Layer 6 of a small transformer language model trained on English Wikipedia (9 layers, counted from 0, width 128).
Take only the direct path to the model's output, skipping the later layers: a vector added to the residual stream pushes a token's score in proportion to its dot product with that token's output vector.

Output vectors of the tokens that the questions are about. A number n stands for n times 0.014.
").": -35 5 -3 -1 22 1 -51 7 -35 -10 0 10 24 -1 -14 34 14 -12 24 21 26 20 1 -32 -22 25 18 -1 -1 25 -26 32 -10 -38 -9 -15 -17 -24 16 -41 -1 8 -22 15 33 -40 28 1 2 1 6 -23 10 50 12 45 -31 32 -44 -1 -14 44 2 19 14 -29 -23 -10 -23 9 -38 -32 29 -33 5 12 26 9 33 19 -10 13 33 -26 12 15 -20 33 18 7 34 5 36 -11 21 31 23 -41 20 16 -37 -28 2 2 -4 -32 -24 32 -17 -9 45 -2 -25 -41 25 -9 30 9 25 -15 59 13 -7 -34 -44 -30 54 4
"ctor": 25 18 27 -18 -26 -23 -1 36 -18 -15 0 2 5 -43 -48 44 -19 13 22 -25 -24 32 10 -41 13 -16 31 27 -68 -2 -49 -24 -54 32 -19 -19 20 9 -40 3 14 -48 37 -19 5 -48 7 13 -48 -16 -39 -15 21 4 3 44 47 26 6 18 -51 30 25 13 2 -34 6 -33 3 -19 37 -27 46 5 -17 5 27 10 -20 47 55 -3 3 20 -15 -14 18 25 26 27 -9 -42 -22 40 16 4 10 -30 -15 4 38 21 60 -31 -11 38 -9 3 -20 26 19 6 11 31 24 -63 -18 -18 -14 -2 7 9 -30 -5 7 -14 3 -55
" a": 14 -7 10 22 -14 4 3 -29 -9 10 0 2 -10 -20 9 4 17 14 -10 17 -16 2 -27 -12 -17 -4 -6 11 16 -17 -44 5 4 -3 -20 -9 9 18 -32 -7 2 8 -33 2 -9 24 -6 -23 14 18 9 4 -8 -13 9 -20 23 12 -30 12 1 -47 -26 -12 6 10 0 36 11 27 -8 17 -14 -6 -30 -10 9 33 21 -5 -35 -3 36 1 -14 13 8 -10 5 -4 0 30 -12 -13 -21 -17 -3 7 -8 16 -30 16 -28 -6 -4 -19 2 -12 7 4 20 22 17 -2 13 23 2 -8 -11 8 5 5 19 -27 15 25 -46 10
"ather": -13 -8 16 -48 24 2 -19 44 -27 -33 0 -25 4 -34 20 -9 -15 -21 11 -41 -13 7 -5 -20 33 -23 21 -6 -17 44 -58 0 9 59 10 2 16 -27 12 -32 15 -62 -12 2 -27 15 37 5 -11 -51 -38 18 4 -10 -42 38 10 42 -5 11 -27 43 10 -25 -37 -28 23 -38 25 -8 45 -54 15 -1 8 2 -5 -7 8 16 16 -5 9 -48 -57 20 -2 -5 65 -60 14 -52 35 1 30 -8 -21 26 29 67 -12 -38 77 -10 27 32 -17 45 -9 5 7 -38 8 -62 13 -11 -35 -5 10 -32 12 -21 -16 25 32 -67 -20 -27
"ains": 16 -7 -24 21 -34 -11 -28 -20 50 -36 -1 19 40 7 -7 -54 -41 -18 9 9 36 50 -1 6 -16 -29 41 -16 -11 -16 -16 17 2 27 28 56 -31 -12 3 -12 13 -17 -6 -15 7 17 -2 18 -33 -15 -43 -9 -10 5 -27 -40 19 22 57 -33 25 -4 2 8 7 -22 5 3 54 -3 -13 -40 -2 -15 23 -4 -57 22 -23 -3 7 14 7 35 7 -25 -11 -8 -23 -51 5 -72 13 47 50 9 -43 3 -7 21 3 -24 46 1 9 11 -11 49 -43 12 34 -10 16 -8 41 -31 -29 20 10 0 19 -19 16 -17 -29 -19 10 21
"ington": 43 -9 9 10 -3 -22 -15 -23 16 2 0 -9 67 -9 -8 -7 -15 -50 12 -5 66 -20 -8 -46 -11 10 -2 31 -1 73 -31 -10 -17 21 2 2 -43 -27 -1 -51 2 24 -4 -11 20 0 -19 41 -33 5 -6 -18 -11 -34 -37 -9 -35 -8 -16 -3 24 32 -23 7 -42 -1 -19 -11 65 -23 14 -29 -10 -10 20 -17 -8 -54 -49 -7 20 29 -30 -4 -29 8 -20 -33 -63 24 -10 -58 18 11 14 -14 16 29 -17 -32 4 -12 13 -41 22 -17 -13 -1 43 -26 14 -16 0 3 -9 11 6 -39 -25 17 -54 -4 41 8 -39 -14 0 -13
"an": -40 37 -21 -6 3 2 -17 -9 4 19 1 -9 -3 15 2 -28 24 7 -1 -5 4 -2 6 23 -3 -4 4 -19 -11 -29 -17 28 -35 -1 -7 -6 -10 -24 -22 7 6 49 38 27 9 -4 1 35 -3 -23 20 -15 2 -11 -12 -13 -8 -22 40 -29 30 -2 -9 2 20 17 -20 -3 32 47 4 10 3 -19 30 -31 15 1 11 -16 26 -26 9 5 1 -4 46 5 25 -26 1 -33 -5 -18 -32 -21 -20 -14 16 56 -35 11 22 5 -7 54 20 -21 8 -9 -16 -6 -26 10 -3 20 -42 28 3 35 -9 13 -24 -33 22 9 11 30
"ointed": -23 -13 43 -26 -17 -3 -9 7 2 -18 0 -26 -3 1 -41 -46 -50 -32 24 -7 22 38 31 -31 18 -8 28 -28 -49 -31 -38 -38 -66 57 10 -16 -24 -35 14 -6 17 36 -22 26 1 -28 -17 -45 13 46 -32 3 -18 -24 -52 -5 9 28 30 46 -40 10 13 31 1 -36 -42 -34 -2 13 56 -19 17 4 -7 -28 22 -34 -2 15 28 -9 26 11 16 -25 -3 -13 -56 16 0 -51 22 -12 -18 18 -10 -22 -25 -25 6 -11 78 -31 21 -19 -17 18 -11 2 9 -2 72 -5 4 7 15 1 -27 2 -16 -26 -21 -20 -27 -10 8 13
" award": -34 -8 31 11 -37 -5 -3 20 32 12 0 -7 -4 -8 2 18 -2 22 28 -1 -15 1 20 -15 4 19 -1 15 7 -17 -32 24 -65 54 49 31 4 8 21 -35 5 -16 -52 43 27 -29 -19 -3 32 17 6 11 3 -20 11 68 10 -26 11 24 20 30 24 1 -57 -27 1 -16 27 -24 16 -6 -2 -21 -5 30 41 5 -35 -1 -13 7 34 -1 5 11 -19 -7 13 4 -7 11 2 32 -5 -5 31 -8 37 -7 -19 -1 -5 -45 -9 5 -21 27 -37 -25 26 26 27 -2 -30 3 21 6 -2 27 -8 -8 -28 -6 15 19 9 -7
"ud": -15 4 -6 4 16 -11 3 28 -5 -6 0 20 -11 25 4 20 14 5 5 -18 14 -8 32 4 -13 47 3 4 -28 7 -50 -9 -41 -4 -6 -23 1 -1 -8 10 -16 25 38 24 -23 28 -15 7 -16 -23 -19 10 18 -25 -5 31 -20 -55 15 -10 -3 42 2 -12 17 -22 -1 26 -11 39 7 -27 7 -4 17 -16 4 -3 18 -19 6 -24 -15 17 -21 -42 -1 -28 12 13 -15 -38 -20 -12 18 -28 -45 20 37 -23 32 16 6 22 41 20 0 11 -49 37 -3 -7 1 -5 46 -22 -53 2 -20 -1 -6 31 5 -3 -1 3 -16 -16
"ow": 5 11 9 -22 23 -10 39 3 -10 -3 0 -51 -28 1 29 -23 7 -20 -21 48 11 -13 6 22 -16 9 2 -6 37 -15 -43 17 -13 20 -37 -35 -1 6 -26 -5 -1 11 -9 -14 -6 -25 -31 13 -2 15 -52 -13 -7 -19 -7 4 -8 14 34 14 -18 30 -8 4 29 5 -9 18 30 14 -18 27 9 -12 33 -25 12 -5 2 -23 0 -32 3 36 32 31 10 -12 0 24 12 -44 18 5 29 0 23 25 52 -13 43 -7 20 -6 22 9 8 -7 36 33 27 -31 -19 -7 -8 -26 -48 13 22 33 -22 12 7 2 35 18 41 11
"====": 32 -3 -2 4 -31 -18 -17 39 38 -22 -1 13 -18 -17 -60 -37 -15 -20 23 -26 -4 -4 48 15 21 -27 -9 20 -21 -23 -8 -14 37 21 -2 36 -7 -39 53 30 7 5 -66 -17 -9 -20 26 12 17 24 25 2 -15 -44 -21 -9 25 -41 32 26 29 19 10 -3 2 33 -13 -18 19 -66 22 -11 17 31 38 23 -18 7 -29 20 18 -7 20 4 -4 7 4 -11 -2 -20 -7 -12 -39 -1 -28 26 6 24 -22 -34 16 -42 1 -16 -42 -3 -24 28 -5 58 -9 10 -6 -13 -40 -44 -5 -1 24 7 -5 -2 46 17 3 13 -36 -21
"velop": 22 -22 25 -3 -7 50 5 25 11 16 -1 -21 -21 -48 -19 -5 -56 -12 23 13 -13 42 -9 -10 18 -11 -3 2 -19 43 15 -32 -49 -4 -10 58 -73 -13 4 11 47 -19 5 45 22 8 15 6 -60 -31 -10 28 32 34 -1 13 17 -44 -2 -6 -15 1 79 -4 -40 -27 -12 -22 57 -4 26 3 -19 -3 -2 -29 19 -49 11 15 7 -2 -1 8 8 -45 19 25 -14 17 11 -89 -29 23 25 63 24 -10 0 1 7 0 19 -43 49 33 -34 14 -5 36 27 40 3 -17 -5 -5 -11 7 49 6 -25 -6 14 9 7 -21 19 12
"ists": 29 -29 6 30 -52 35 -13 -31 38 10 0 8 -25 9 -2 -5 -19 10 1 16 -7 0 27 46 -46 1 6 -19 -45 -8 5 -18 -39 -16 -35 7 -21 -25 17 7 5 29 -4 11 15 -7 15 -5 -22 -31 -28 3 5 -23 -33 -8 5 -6 59 -8 -12 50 2 -4 -31 -16 -35 32 13 -29 -19 -30 -20 12 29 -6 -36 -40 -14 -6 -4 30 -7 60 -7 32 -12 -19 -15 -20 11 3 25 39 23 5 17 29 -20 77 65 -6 10 -51 -40 12 -37 16 -18 -38 -12 -37 -26 -10 -9 -17 0 -33 28 1 13 6 -18 8 -53 -12 65 15
"hed": 11 -32 27 2 11 -26 11 8 37 -19 0 -20 2 -14 13 -40 12 -5 -43 13 26 -21 -23 -51 15 61 -11 -1 16 9 -3 -18 -19 33 -12 -36 -40 -3 49 6 53 32 21 8 14 -22 7 -4 5 2 2 -2 -5 23 -39 36 -31 -28 26 -6 1 -3 33 -10 11 10 -37 -25 12 18 -19 -15 -35 -10 -6 9 -37 -25 -18 6 -1 19 -9 66 -9 -39 -3 9 1 -8 1 -26 -28 1 38 -3 7 -33 -9 -29 20 -21 54 20 17 2 -48 1 -37 11 49 -16 14 -8 31 -15 14 42 -51 -11 -37 28 -29 -6 -22 -32 -91 -28
"e.": 34 -28 15 -39 31 37 -41 -49 -17 -38 -1 -19 30 -3 -2 45 -43 -10 -1 28 18 1 2 -20 -6 26 -1 10 -61 34 -18 4 2 9 -15 -29 -17 -30 5 -23 38 -43 18 2 28 -16 14 21 -6 -28 18 -23 -2 2 8 39 -6 -25 -28 -38 -38 6 46 -8 23 -10 -10 -66 -7 15 8 -10 8 18 23 -13 46 41 38 -32 19 50 45 31 36 -24 68 -14 22 -24 11 -44 -15 -26 21 25 -28 -12 -5 13 -28 -11 3 -38 -20 -21 -17 34 11 -9 2 -40 5 -68 17 -5 48 18 -9 -23 32 13 -31 -52 15 1 -1 -24
"way": -18 13 -19 13 -17 -6 2 -13 16 -52 0 -32 -1 -43 42 -15 -23 -19 -11 -21 12 23 30 -14 -30 3 36 20 10 63 -11 10 27 -24 21 -7 -23 -16 -3 -26 -43 12 -12 11 39 -18 -16 -10 -5 15 38 10 19 27 -66 -5 -26 14 30 -28 37 -14 12 8 35 -13 31 -16 15 3 18 11 9 15 9 7 -11 -5 73 10 19 2 40 5 -42 17 -1 -18 -6 17 -11 -14 -47 49 26 27 27 55 38 -43 13 6 13 18 10 -35 -3 4 18 44 10 -28 -25 10 -20 19 -1 0 67 6 13 -58 -33 71 23 -23 -31 5
"red": -27 13 12 -32 2 13 12 -28 29 -3 0 -28 -1 -25 26 -16 -4 -47 -16 22 49 7 -1 -21 13 9 1 -31 -23 27 -21 57 -38 -24 -33 -42 41 9 -24 4 -23 9 -42 -19 33 17 5 6 36 -9 8 41 -10 33 2 -5 -1 2 14 40 -32 32 3 -11 -11 38 -10 -14 -24 13 49 9 -9 6 9 -11 10 -46 -1 27 29 -24 -14 -30 9 13 -2 -36 18 -14 42 -71 9 -32 21 -50 3 -17 -18 -29 -28 5 29 2 17 7 -35 63 12 28 2 21 45 -5 -30 21 4 28 48 -4 -6 16 -50 11 9 -18 0 -27
"ades": 4 -16 16 27 30 67 -29 -4 32 -9 -1 -42 37 33 -14 -41 2 -4 14 -58 -10 -11 9 -20 2 22 13 -53 -6 32 -44 8 -27 -14 -18 23 13 -10 1 -14 41 -7 -19 29 2 -31 12 -15 -31 -8 19 3 -29 -1 -22 -5 7 12 30 4 -11 66 5 28 2 -23 -49 8 22 57 3 -31 0 -39 18 -40 -89 -22 -2 40 -29 30 -4 30 -12 -62 -27 17 20 -24 16 -26 -3 23 -1 -28 -2 -19 12 -6 38 -8 -11 -21 39 6 -27 12 8 62 2 -6 2 35 -3 4 -33 -15 30 -6 -3 11 -6 -50 41 -26 2 -11
"ized": 20 -12 25 22 23 38 21 -32 -5 -17 0 10 -11 18 -31 -22 -55 4 -9 33 -2 21 -5 -4 1 24 25 -20 -16 -22 -24 -14 -45 19 -3 6 -46 13 67 -19 12 39 27 11 -5 -73 -13 -43 21 -47 -8 -23 15 2 -28 -7 24 15 21 10 4 38 9 2 -27 -38 -3 -5 20 8 8 -50 1 33 5 -22 -13 -14 24 -13 17 11 8 9 -20 -35 -33 -27 15 4 26 -7 -27 -15 15 -15 30 -23 -5 40 2 13 68 -11 -2 -29 -40 11 -14 -27 0 13 -28 -3 -18 -28 26 0 56 23 31 -10 -19 -14 11 -35 -15 1
"out": 37 1 2 -7 25 -62 -54 -18 0 -60 0 -8 16 23 -15 -7 25 -14 16 -32 -33 -50 -1 -26 -4 25 10 -4 50 41 5 9 -1 20 -4 -12 15 -22 19 -48 -4 2 47 8 8 -14 -16 -9 -37 17 54 -13 -18 -13 -3 18 -9 9 18 72 3 -5 -33 1 27 0 10 26 25 19 -5 22 11 -9 5 25 -24 -30 -8 -38 -20 8 -13 3 -27 -62 0 -25 38 -26 -6 -24 7 -2 -4 -15 -12 45 61 -4 22 2 21 -60 46 20 14 14 -9 69 43 5 -28 -23 29 5 -17 3 12 33 -40 0 -15 -29 -10 17 -58 -2

Each question shows what one neuron of this layer's MLP adds at an activation of 1. A number n stands for n times 0.016.

n126: 10 13 -18 8 -9 20 -9 7 -2 -10 21 22 -7 -7 19 -21 3 -5 -1 0 -1 -8 -12 8 8 -21 12 22 -22 1 -14 0 24 29 -21 -3 20 -11 -8 -4 14 -10 -11 2 -6 -20 -9 -3 -11 5 -21 -21 7 4 -4 -10 -5 0 -5 13 -11 6 -2 -1 -14 -8 10 0 4 -35 13 -19 -18 22 0 -2 -9 8 -8 -14 3 -17 -7 -12 -2 -6 -19 -15 -13 -6 4 15 18 11 13 -8 4 17 4 0 5 -4 1 -6 17 -8 -7 30 10 -18 10 -29 -7 -8 1 -8 2 18 13 8 -13 8 2 -9 2 13 10 -7
Which of these tokens does it push up most? "ather"

n161: -14 8 -5 -1 -3 -21 -22 13 18 8 4 10 -4 -15 8 -22 -22 21 8 18 -6 10 22 2 4 -2 4 -6 23 -3 0 16 -11 -21 25 11 -50 -16 -21 -11 4 -5 8 12 -11 7 13 12 -10 -23 5 21 -3 4 24 -9 -4 0 -28 6 -19 -17 1 -6 10 -13 -6 -4 -1 -2 -24 -13 -9 -11 17 -10 -14 -7 0 -5 17 -17 -30 8 -6 -7 16 -14 9 -13 -24 0 -7 -4 25 -1 16 17 9 8 -19 1 10 7 0 21 12 -19 8 -2 -29 -2 -6 12 0 23 -1 -6 2 -12 12 -6 1 -28 6 4 33 16
Which three tokens does it push up most, strongest first? "an", "velop", "ains"

n49: 15 -2 -18 -26 -1 1 -7 5 11 -1 25 0 -14 -3 9 9 5 -2 0 -7 11 4 16 16 -3 -1 1 8 -5 -33 16 8 -9 5 16 7 -3 6 -25 1 -8 -3 15 -18 -34 6 30 -1 -21 -2 6 -16 5 8 -24 3 1 -9 4 -2 4 0 -2 -5 -12 -9 -1 2 -3 -6 3 0 18 3 13 -2 -27 1 -15 -24 0 -13 -12 1 -26 -8 -12 -10 -3 -3 -17 -12 -8 -10 -9 1 16 1 8 23 21 18 14 -2 10 24 16 17 -9 11 19 -4 22 25 12 -12 -6 -1 11 -6 -16 1 -8 -9 -28 18 15 0
Which of these tokens does it push up most? "ains"

n264: 11 -4 7 -1 6 1 5 23 7 -8 1 4 -3 -1 -9 5 0 5 8 10 -6 0 15 0 8 -2 -1 -17 2 -7 -15 1 15 13 1 5 14 8 -2 18 9 11 -6 1 2 9 17 -2 5 14 -3 10 0 -11 -6 -3 7 -8 -4 17 16 -2 -17 -20 -12 7 -2 2 0 5 -18 13 -6 9 -12 8 1 12 2 -3 -5 -15 2 -9 -3 8 -6 -9 12 2 17 13 -8 5 -1 -6 -12 7 -7 -7 7 5 -17 -12 -2 -5 1 12 -19 -8 -9 15 -13 -14 7 -7 14 -5 0 -6 -4 17 5 -12 -3 -23 0 -14
Which three tokens does it push up most, strongest first? "====", " a", " award"

n99: -16 -2 -3 3 20 -6 10 -17 -8 2 10 14 5 13 -4 -7 -12 -8 14 -9 17 -20 -3 10 -17 30 0 -8 -4 -3 -19 2 -15 -5 4 17 -11 15 3 4 18 27 -6 5 5 23 14 12 -3 -4 -16 -1 -10 -6 0 5 -3 -16 -9 17 14 11 20 5 14 0 13 20 0 -8 26 -8 -7 -2 -16 -19 7 -3 -1 5 -7 -13 -29 0 -24 -2 26 2 14 -4 3 -1 -16 -14 -9 -6 -28 29 1 -2 14 -7 -26 13 6 -14 -18 3 -15 1 4 -13 -16 -7 29 -10 31 24 1 -17 14 7 -3 0 -5 -5 -6 -9
Which of these tokens does it push up most? "ud"

n29: -11 19 -1 -1 -9 6 6 -7 -3 21 49 11 -5 11 1 10 2 11 -8 14 2 -8 9 -7 15 4 -15 6 4 4 -31 15 0 -10 11 1 -2 6 11 -3 11 -3 15 19 -2 -19 12 8 25 -15 0 -10 18 8 9 11 -3 12 -18 15 22 13 -5 26 10 1 -2 0 -20 3 -2 22 26 -5 -19 4 33 27 0 8 4 3 14 4 -5 -11 5 -4 -22 -2 5 -11 4 -1 -11 9 -11 1 10 -17 -5 -14 15 12 -11 -15 -4 11 -12 10 15 1 -10 -13 -27 11 -4 -1 -6 18 19 -8 5 -5 -3 25 1 6
Which of these tokens does it push up most? ")."

n182: -3 0 2 6 -5 15 2 3 -6 8 -22 7 -4 -4 -23 8 7 12 17 -13 -10 11 -13 3 2 -14 16 -12 -3 2 5 14 -7 8 -13 6 8 -17 4 -5 2 2 11 -12 11 5 0 -11 -5 5 -23 -13 -7 14 -4 1 6 -1 -13 10 8 2 -18 -12 -14 7 2 6 13 4 -18 -4 -7 5 39 23 -7 4 -1 -5 4 -9 5 -11 -8 7 3 17 -4 -16 8 -29 -4 12 13 1 -11 -12 4 -9 -7 -12 1 -24 -13 10 7 13 8 -21 22 -10 3 -9 10 -16 -19 -4 9 -9 0 -2 1 -12 1 -3 7 0
Which two tokens does it push up most, strongest first? "ains", "ather"

n219: 12 -2 2 -9 6 13 -2 -13 15 -14 -26 0 7 -20 -2 1 0 -10 -8 -3 18 -3 21 0 -6 -29 11 -14 -16 -3 31 6 1 10 21 23 -8 13 20 -10 -1 6 19 -5 0 -4 7 -7 9 -36 18 3 -5 17 -7 -13 -5 2 -13 10 -4 -16 -7 3 -10 9 -3 -9 15 1 -5 9 18 -25 6 21 7 10 8 -23 -2 -24 10 3 -26 8 -6 3 9 -2 -4 -6 18 -17 -9 2 9 5 -5 7 -5 28 -5 9 -27 12 -9 9 14 22 -22 -14 -10 -6 -4 -10 -16 -13 -12 -3 2 -10 -12 -3 0 22 -7 13
Which of these tokens does it push up most? "an"

n251: 1 31 18 -5 -8 15 8 -14 -6 -5 -14 9 -12 -16 -12 -16 12 0 -9 -14 -33 -10 -18 1 11 -9 4 12 14 26 -22 9 -8 -3 6 18 -3 -1 9 2 -5 -6 -12 -9 -3 -24 -3 -10 23 15 -7 2 -8 16 -6 -9 -13 -4 -8 -17 -9 -14 -7 18 25 11 -7 -13 -1 0 7 0 1 -12 -2 -5 -9 -20 -4 -10 15 11 11 -2 -10 -6 -17 2 -9 -12 -21 -35 12 -4 -14 4 -34 -10 -3 22 -31 -19 16 9 -1 -1 -3 10 12 -8 -5 15 0 -14 -29 5 -29 2 18 -19 -5 14 -20 -5 25 -11 20 8
Which of these tokens does it push up most? "ather"

n286: -15 -10 1 -17 27 10 16 0 -7 7 20 -10 -15 0 -6 -6 -10 -13 -2 -11 -1 -8 -1 5 -16 5 10 -6 5 -1 2 20 10 -21 -13 -37 11 19 -12 1 -2 11 6 -15 7 -6 16 -17 2 -3 -9 -5 9 -5 10 35 29 -13 -9 29 -12 20 23 5 18 -2 10 0 7 -5 14 0 11 9 -4 -19 16 -12 7 8 -17 -17 -13 7 -19 -2 15 -35 2 14 21 -8 -30 -20 0 -8 3 1 4 7 12 10 9 3 -2 -10 13 28 6 11 10 -4 -14 -8 -7 16 18 30 0 -13 -19 13 -1 27 3 1 8 27
Which of these tokens does it push up most? "red"

n237: -6 -12 -15 -9 -10 13 7 -1 15 -13 6 6 23 -6 7 -10 6 6 -24 -7 -28 -8 5 -15 -3 -3 7 2 21 -14 -7 0 22 19 3 -6 -7 25 -2 9 -10 -5 -16 17 -26 -9 8 -5 12 9 -23 -8 -23 -3 5 8 8 -1 13 -5 0 -21 -3 -16 -10 -4 6 1 15 4 -17 -17 -34 1 -2 20 -13 -8 12 16 20 0 -2 -2 16 9 -5 -16 8 -18 -5 -10 -8 2 11 22 2 3 8 19 1 18 -10 22 -3 14 -10 10 15 -16 -6 5 15 13 -4 6 31 -8 5 -12 -5 36 8 -1 2 6 17 0
Which of these tokens does it push up most? "ains"

n212: -8 8 -3 -32 6 -14 6 8 -15 -3 31 -21 -26 -4 -14 -1 -7 3 -15 8 -2 -9 0 -2 10 27 1 28 3 3 -6 -15 -25 16 23 1 8 -4 12 -26 -2 18 22 14 -7 11 -4 3 -1 -14 9 6 0 12 -17 -7 -3 4 12 -3 -13 3 -4 -1 -5 11 -4 -18 1 10 -8 0 -8 -15 -1 14 -2 0 10 0 10 -3 14 29 -5 13 10 -13 11 -14 -33 -3 -11 -15 -14 -17 11 3 -7 -1 -23 -6 -17 -18 2 -11 13 -25 -14 11 -19 15 -3 -14 17 -5 -16 12 -1 15 -7 13 -10 -7 16 -33 13 -27
Which of these tokens does it push down most? "ains"

n304: -18 13 6 16 -5 8 11 5 25 5 4 -8 17 -16 -9 7 15 -17 -21 -12 5 -27 -23 10 -1 9 4 -9 -1 -4 -14 -23 -29 11 -1 13 -6 -7 -17 -14 13 4 -13 7 -28 -15 12 -7 -11 3 -11 -2 4 -6 -31 22 1 -18 -3 -8 -3 -8 15 5 -13 -18 -4 -14 2 5 23 -17 -2 -1 -15 -6 -31 7 6 -12 -5 -4 -36 14 -8 25 -9 4 -4 15 -8 0 7 -4 -21 2 1 -12 2 4 -4 2 9 37 11 -3 6 -12 -11 2 20 -14 -7 -17 -2 1 0 12 2 2 28 15 -15 15 -1 -17 1 -19
Which three tokens does it push up most, strongest first? "hed", "ather", "ades"

n208: -4 -14 34 15 7 -12 -22 -6 10 -7 17 27 1 -14 11 -4 8 -20 3 4 18 18 -5 -7 -18 19 10 -10 20 23 -14 -8 8 -10 20 5 -9 -30 17 -5 11 -1 -14 -3 9 -4 4 -3 1 1 -1 2 -9 3 4 0 -15 -4 -6 -16 5 3 -11 6 9 10 17 3 7 5 -1 24 -11 3 16 1 -5 17 -22 -15 4 4 18 3 -2 -11 -15 -7 -13 11 0 8 13 3 1 6 -8 -6 -14 -13 4 -16 -15 -30 5 -6 -29 5 11 -9 -21 16 -21 -25 14 21 -22 -4 -10 -7 -4 14 4 11 19 0 23 1
Which of these tokens does it push up most? "ington"

n299: 12 -1 0 20 1 9 3 -11 24 8 -16 -15 2 28 -22 -3 -3 -3 9 -7 -16 -28 20 0 7 3 1 11 27 15 29 -30 -6 14 3 2 10 18 -6 8 8 -7 -13 -5 -20 23 9 -20 1 -3 -21 -23 3 30 -16 20 -13 12 -8 -1 -11 3 8 11 -10 -15 -6 -5 9 -10 16 -19 8 -17 -42 11 -8 20 -6 29 -3 14 8 -18 15 -12 7 5 -14 -6 20 -15 -20 31 -4 2 21 -6 15 -25 -13 -13 2 22 9 -11 12 -3 0 -2 9 15 10 19 -23 11 16 -8 -11 19 1 16 -20 -13 -3 5 10 -20
Which of these tokens does it push down most? "an"

n24: 11 -4 20 2 8 -11 16 -6 -16 12 -23 -5 7 4 6 4 2 5 -22 -1 -11 -16 -2 -9 -13 30 -14 -4 7 -8 -4 0 10 3 -19 12 25 8 18 -1 -33 -1 -3 -13 9 27 5 17 11 20 28 12 -2 -7 -44 3 5 9 -10 1 0 -2 -6 -3 2 8 18 11 9 -11 -10 -21 -15 8 -4 7 -25 12 -8 16 -2 -17 4 8 4 14 -4 8 -10 -31 8 -2 4 17 -4 -17 5 3 7 -17 1 -2 -2 -7 18 -30 2 6 -7 -3 -8 9 -10 7 13 -16 11 21 -11 18 -16 9 3 -13 7 -1 -9 6
Which of these tokens does it push down most? "velop"

n27: -1 -15 -28 -17 7 -19 10 -15 9 -6 11 -17 11 -5 -9 -1 -3 9 2 -12 7 1 -23 22 13 -11 4 -9 20 -18 2 -15 -6 4 1 8 -2 -17 13 1 0 -4 17 7 5 6 -11 9 -18 -8 22 19 -22 -23 -3 13 5 7 12 -21 -4 12 11 22 4 2 22 2 -7 3 -10 -3 -12 23 -1 4 -16 15 18 -2 18 8 0 15 8 -8 -16 -7 4 11 -3 -4 -4 -6 5 -29 11 -9 11 0 19 22 35 -5 8 -2 12 -2 -18 -12 -2 5 -7 1 -6 -11 0 -5 21 15 17 5 -19 -8 0 -29 -33 -8
Which of these tokens does it push up most? "ized"

n117: 2 7 9 -3 -7 5 -5 -7 5 7 -3 -30 -9 0 -2 -29 -3 -7 -23 4 -16 0 -18 -2 7 -7 9 8 15 3 9 25 -21 0 19 -14 -13 19 10 11 -11 1 -20 3 -19 15 10 22 18 7 -14 1 -29 -8 26 -22 5 10 -2 3 -4 -15 -11 1 -9 11 4 18 6 -9 15 -4 -14 -7 18 14 14 15 -2 -9 6 27 -7 7 8 8 6 -18 -7 5 -10 25 14 -7 3 7 3 16 16 -3 -14 20 -29 1 1 6 5 -3 -10 22 -5 22 3 1 -20 7 3 6 20 20 -11 9 3 -2 -11 10 -27 -12
Which of these tokens does it push down most? "ctor"

n102: -4 -4 -2 -8 15 2 11 2 14 22 -1 13 28 3 3 25 -4 18 25 34 7 -13 -11 9 26 0 2 7 6 -3 7 -19 5 -6 11 -7 -28 8 -9 -41 9 -15 2 -4 -15 -12 -1 9 -1 -5 -12 -23 -22 -6 -20 11 -3 -2 3 2 6 -8 3 -24 19 -7 -1 -5 8 -4 13 4 15 5 14 -3 26 11 -10 -10 -8 -3 -15 18 7 0 11 -8 -15 17 8 22 -8 -13 13 -8 8 -4 -14 -14 12 12 10 15 -6 1 6 -7 -6 -14 3 10 -11 -24 26 -16 10 5 18 -30 8 3 -19 -3 -25 10 4 2
Which of these tokens does it push up most? "e."

n113: -7 35 -19 8 10 19 -3 18 -3 -19 -19 0 -12 12 17 13 3 0 13 3 -12 14 -33 10 31 2 17 -13 -6 3 -4 0 34 2 20 -18 17 5 -25 17 5 15 -8 -7 6 -8 22 -21 -3 -14 -19 -28 -6 5 -24 -7 -27 -1 14 -5 19 8 10 0 -6 3 10 5 22 16 -1 -5 2 -16 6 -7 15 -9 -8 -14 -11 -15 18 -10 -1 -11 12 30 7 -29 0 -16 -1 -7 -27 2 -7 7 5 -7 8 1 5 22 -2 28 4 2 3 8 -11 1 5 1 -9 3 -30 -17 1 2 -23 1 10 -6 3 10 -3 1
Which of these tokens does it push up most? "an"

n173: -7 8 -21 -1 0 -9 -12 -9 8 4 -23 -2 -3 14 4 4 -7 -12 16 4 -1 31 12 -23 14 10 -16 -10 -2 5 -5 -9 -19 -2 -9 -21 5 -6 -2 22 -17 -11 9 11 -4 -7 -14 3 -2 -14 1 -2 -9 -2 17 -14 -3 9 -5 1 18 21 6 27 22 -21 -20 8 12 6 8 19 27 -9 -24 -15 -26 18 2 15 -21 8 7 -23 7 -12 -7 1 7 12 3 -5 12 -1 -22 -19 4 -11 -9 -17 4 -3 4 -13 7 14 -21 32 -6 19 -18 -2 19 5 6 -11 -12 33 -8 9 -12 -2 0 -6 7 29 4 3
Which of these tokens does it push up most? "ades"

n225: 9 15 -14 -17 5 -16 5 -24 0 -14 -17 9 15 -6 4 -8 13 -9 -4 -21 -5 -2 -1 -2 -10 3 -1 28 13 7 8 2 -13 -7 -4 -19 -6 -1 5 -6 -4 -17 7 -11 -5 -10 -1 -10 -15 3 -24 -1 -2 9 16 -14 6 -12 23 10 7 -9 12 23 -17 8 11 -18 -16 5 -1 -20 8 -1 -2 -4 1 -12 -13 0 -7 6 16 2 -19 -12 22 1 1 8 9 -18 -4 3 -11 1 -6 7 5 17 5 10 5 4 10 -2 15 3 -6 22 6 -2 2 5 35 -16 10 -10 -5 3 30 -6 -9 9 -16 -4 -31 17
Which three tokens does it push up most, strongest first? "out", "ctor", "ains"

n319: 7 1 -10 16 -6 -1 18 12 -2 -25 -5 -9 10 -12 -18 9 -7 1 5 -5 32 1 8 -3 -9 -21 19 -11 -4 17 9 -16 -7 -7 -28 12 -4 6 1 19 -10 16 -38 -8 -1 6 -7 -3 2 12 4 7 5 13 -14 6 5 -10 -3 -16 -18 1 24 14 8 17 -8 -14 11 0 11 -11 -19 -8 -4 6 -20 -18 -5 -17 -4 -7 10 21 13 13 11 -24 0 -1 -17 -28 -11 -19 -1 4 10 15 -10 7 5 -2 -3 10 -1 1 12 3 -6 34 23 -25 2 -5 -4 17 -5 -4 -3 -7 5 -4 -6 17 9 -6 8 16
Which of these tokens does it push up most? "way"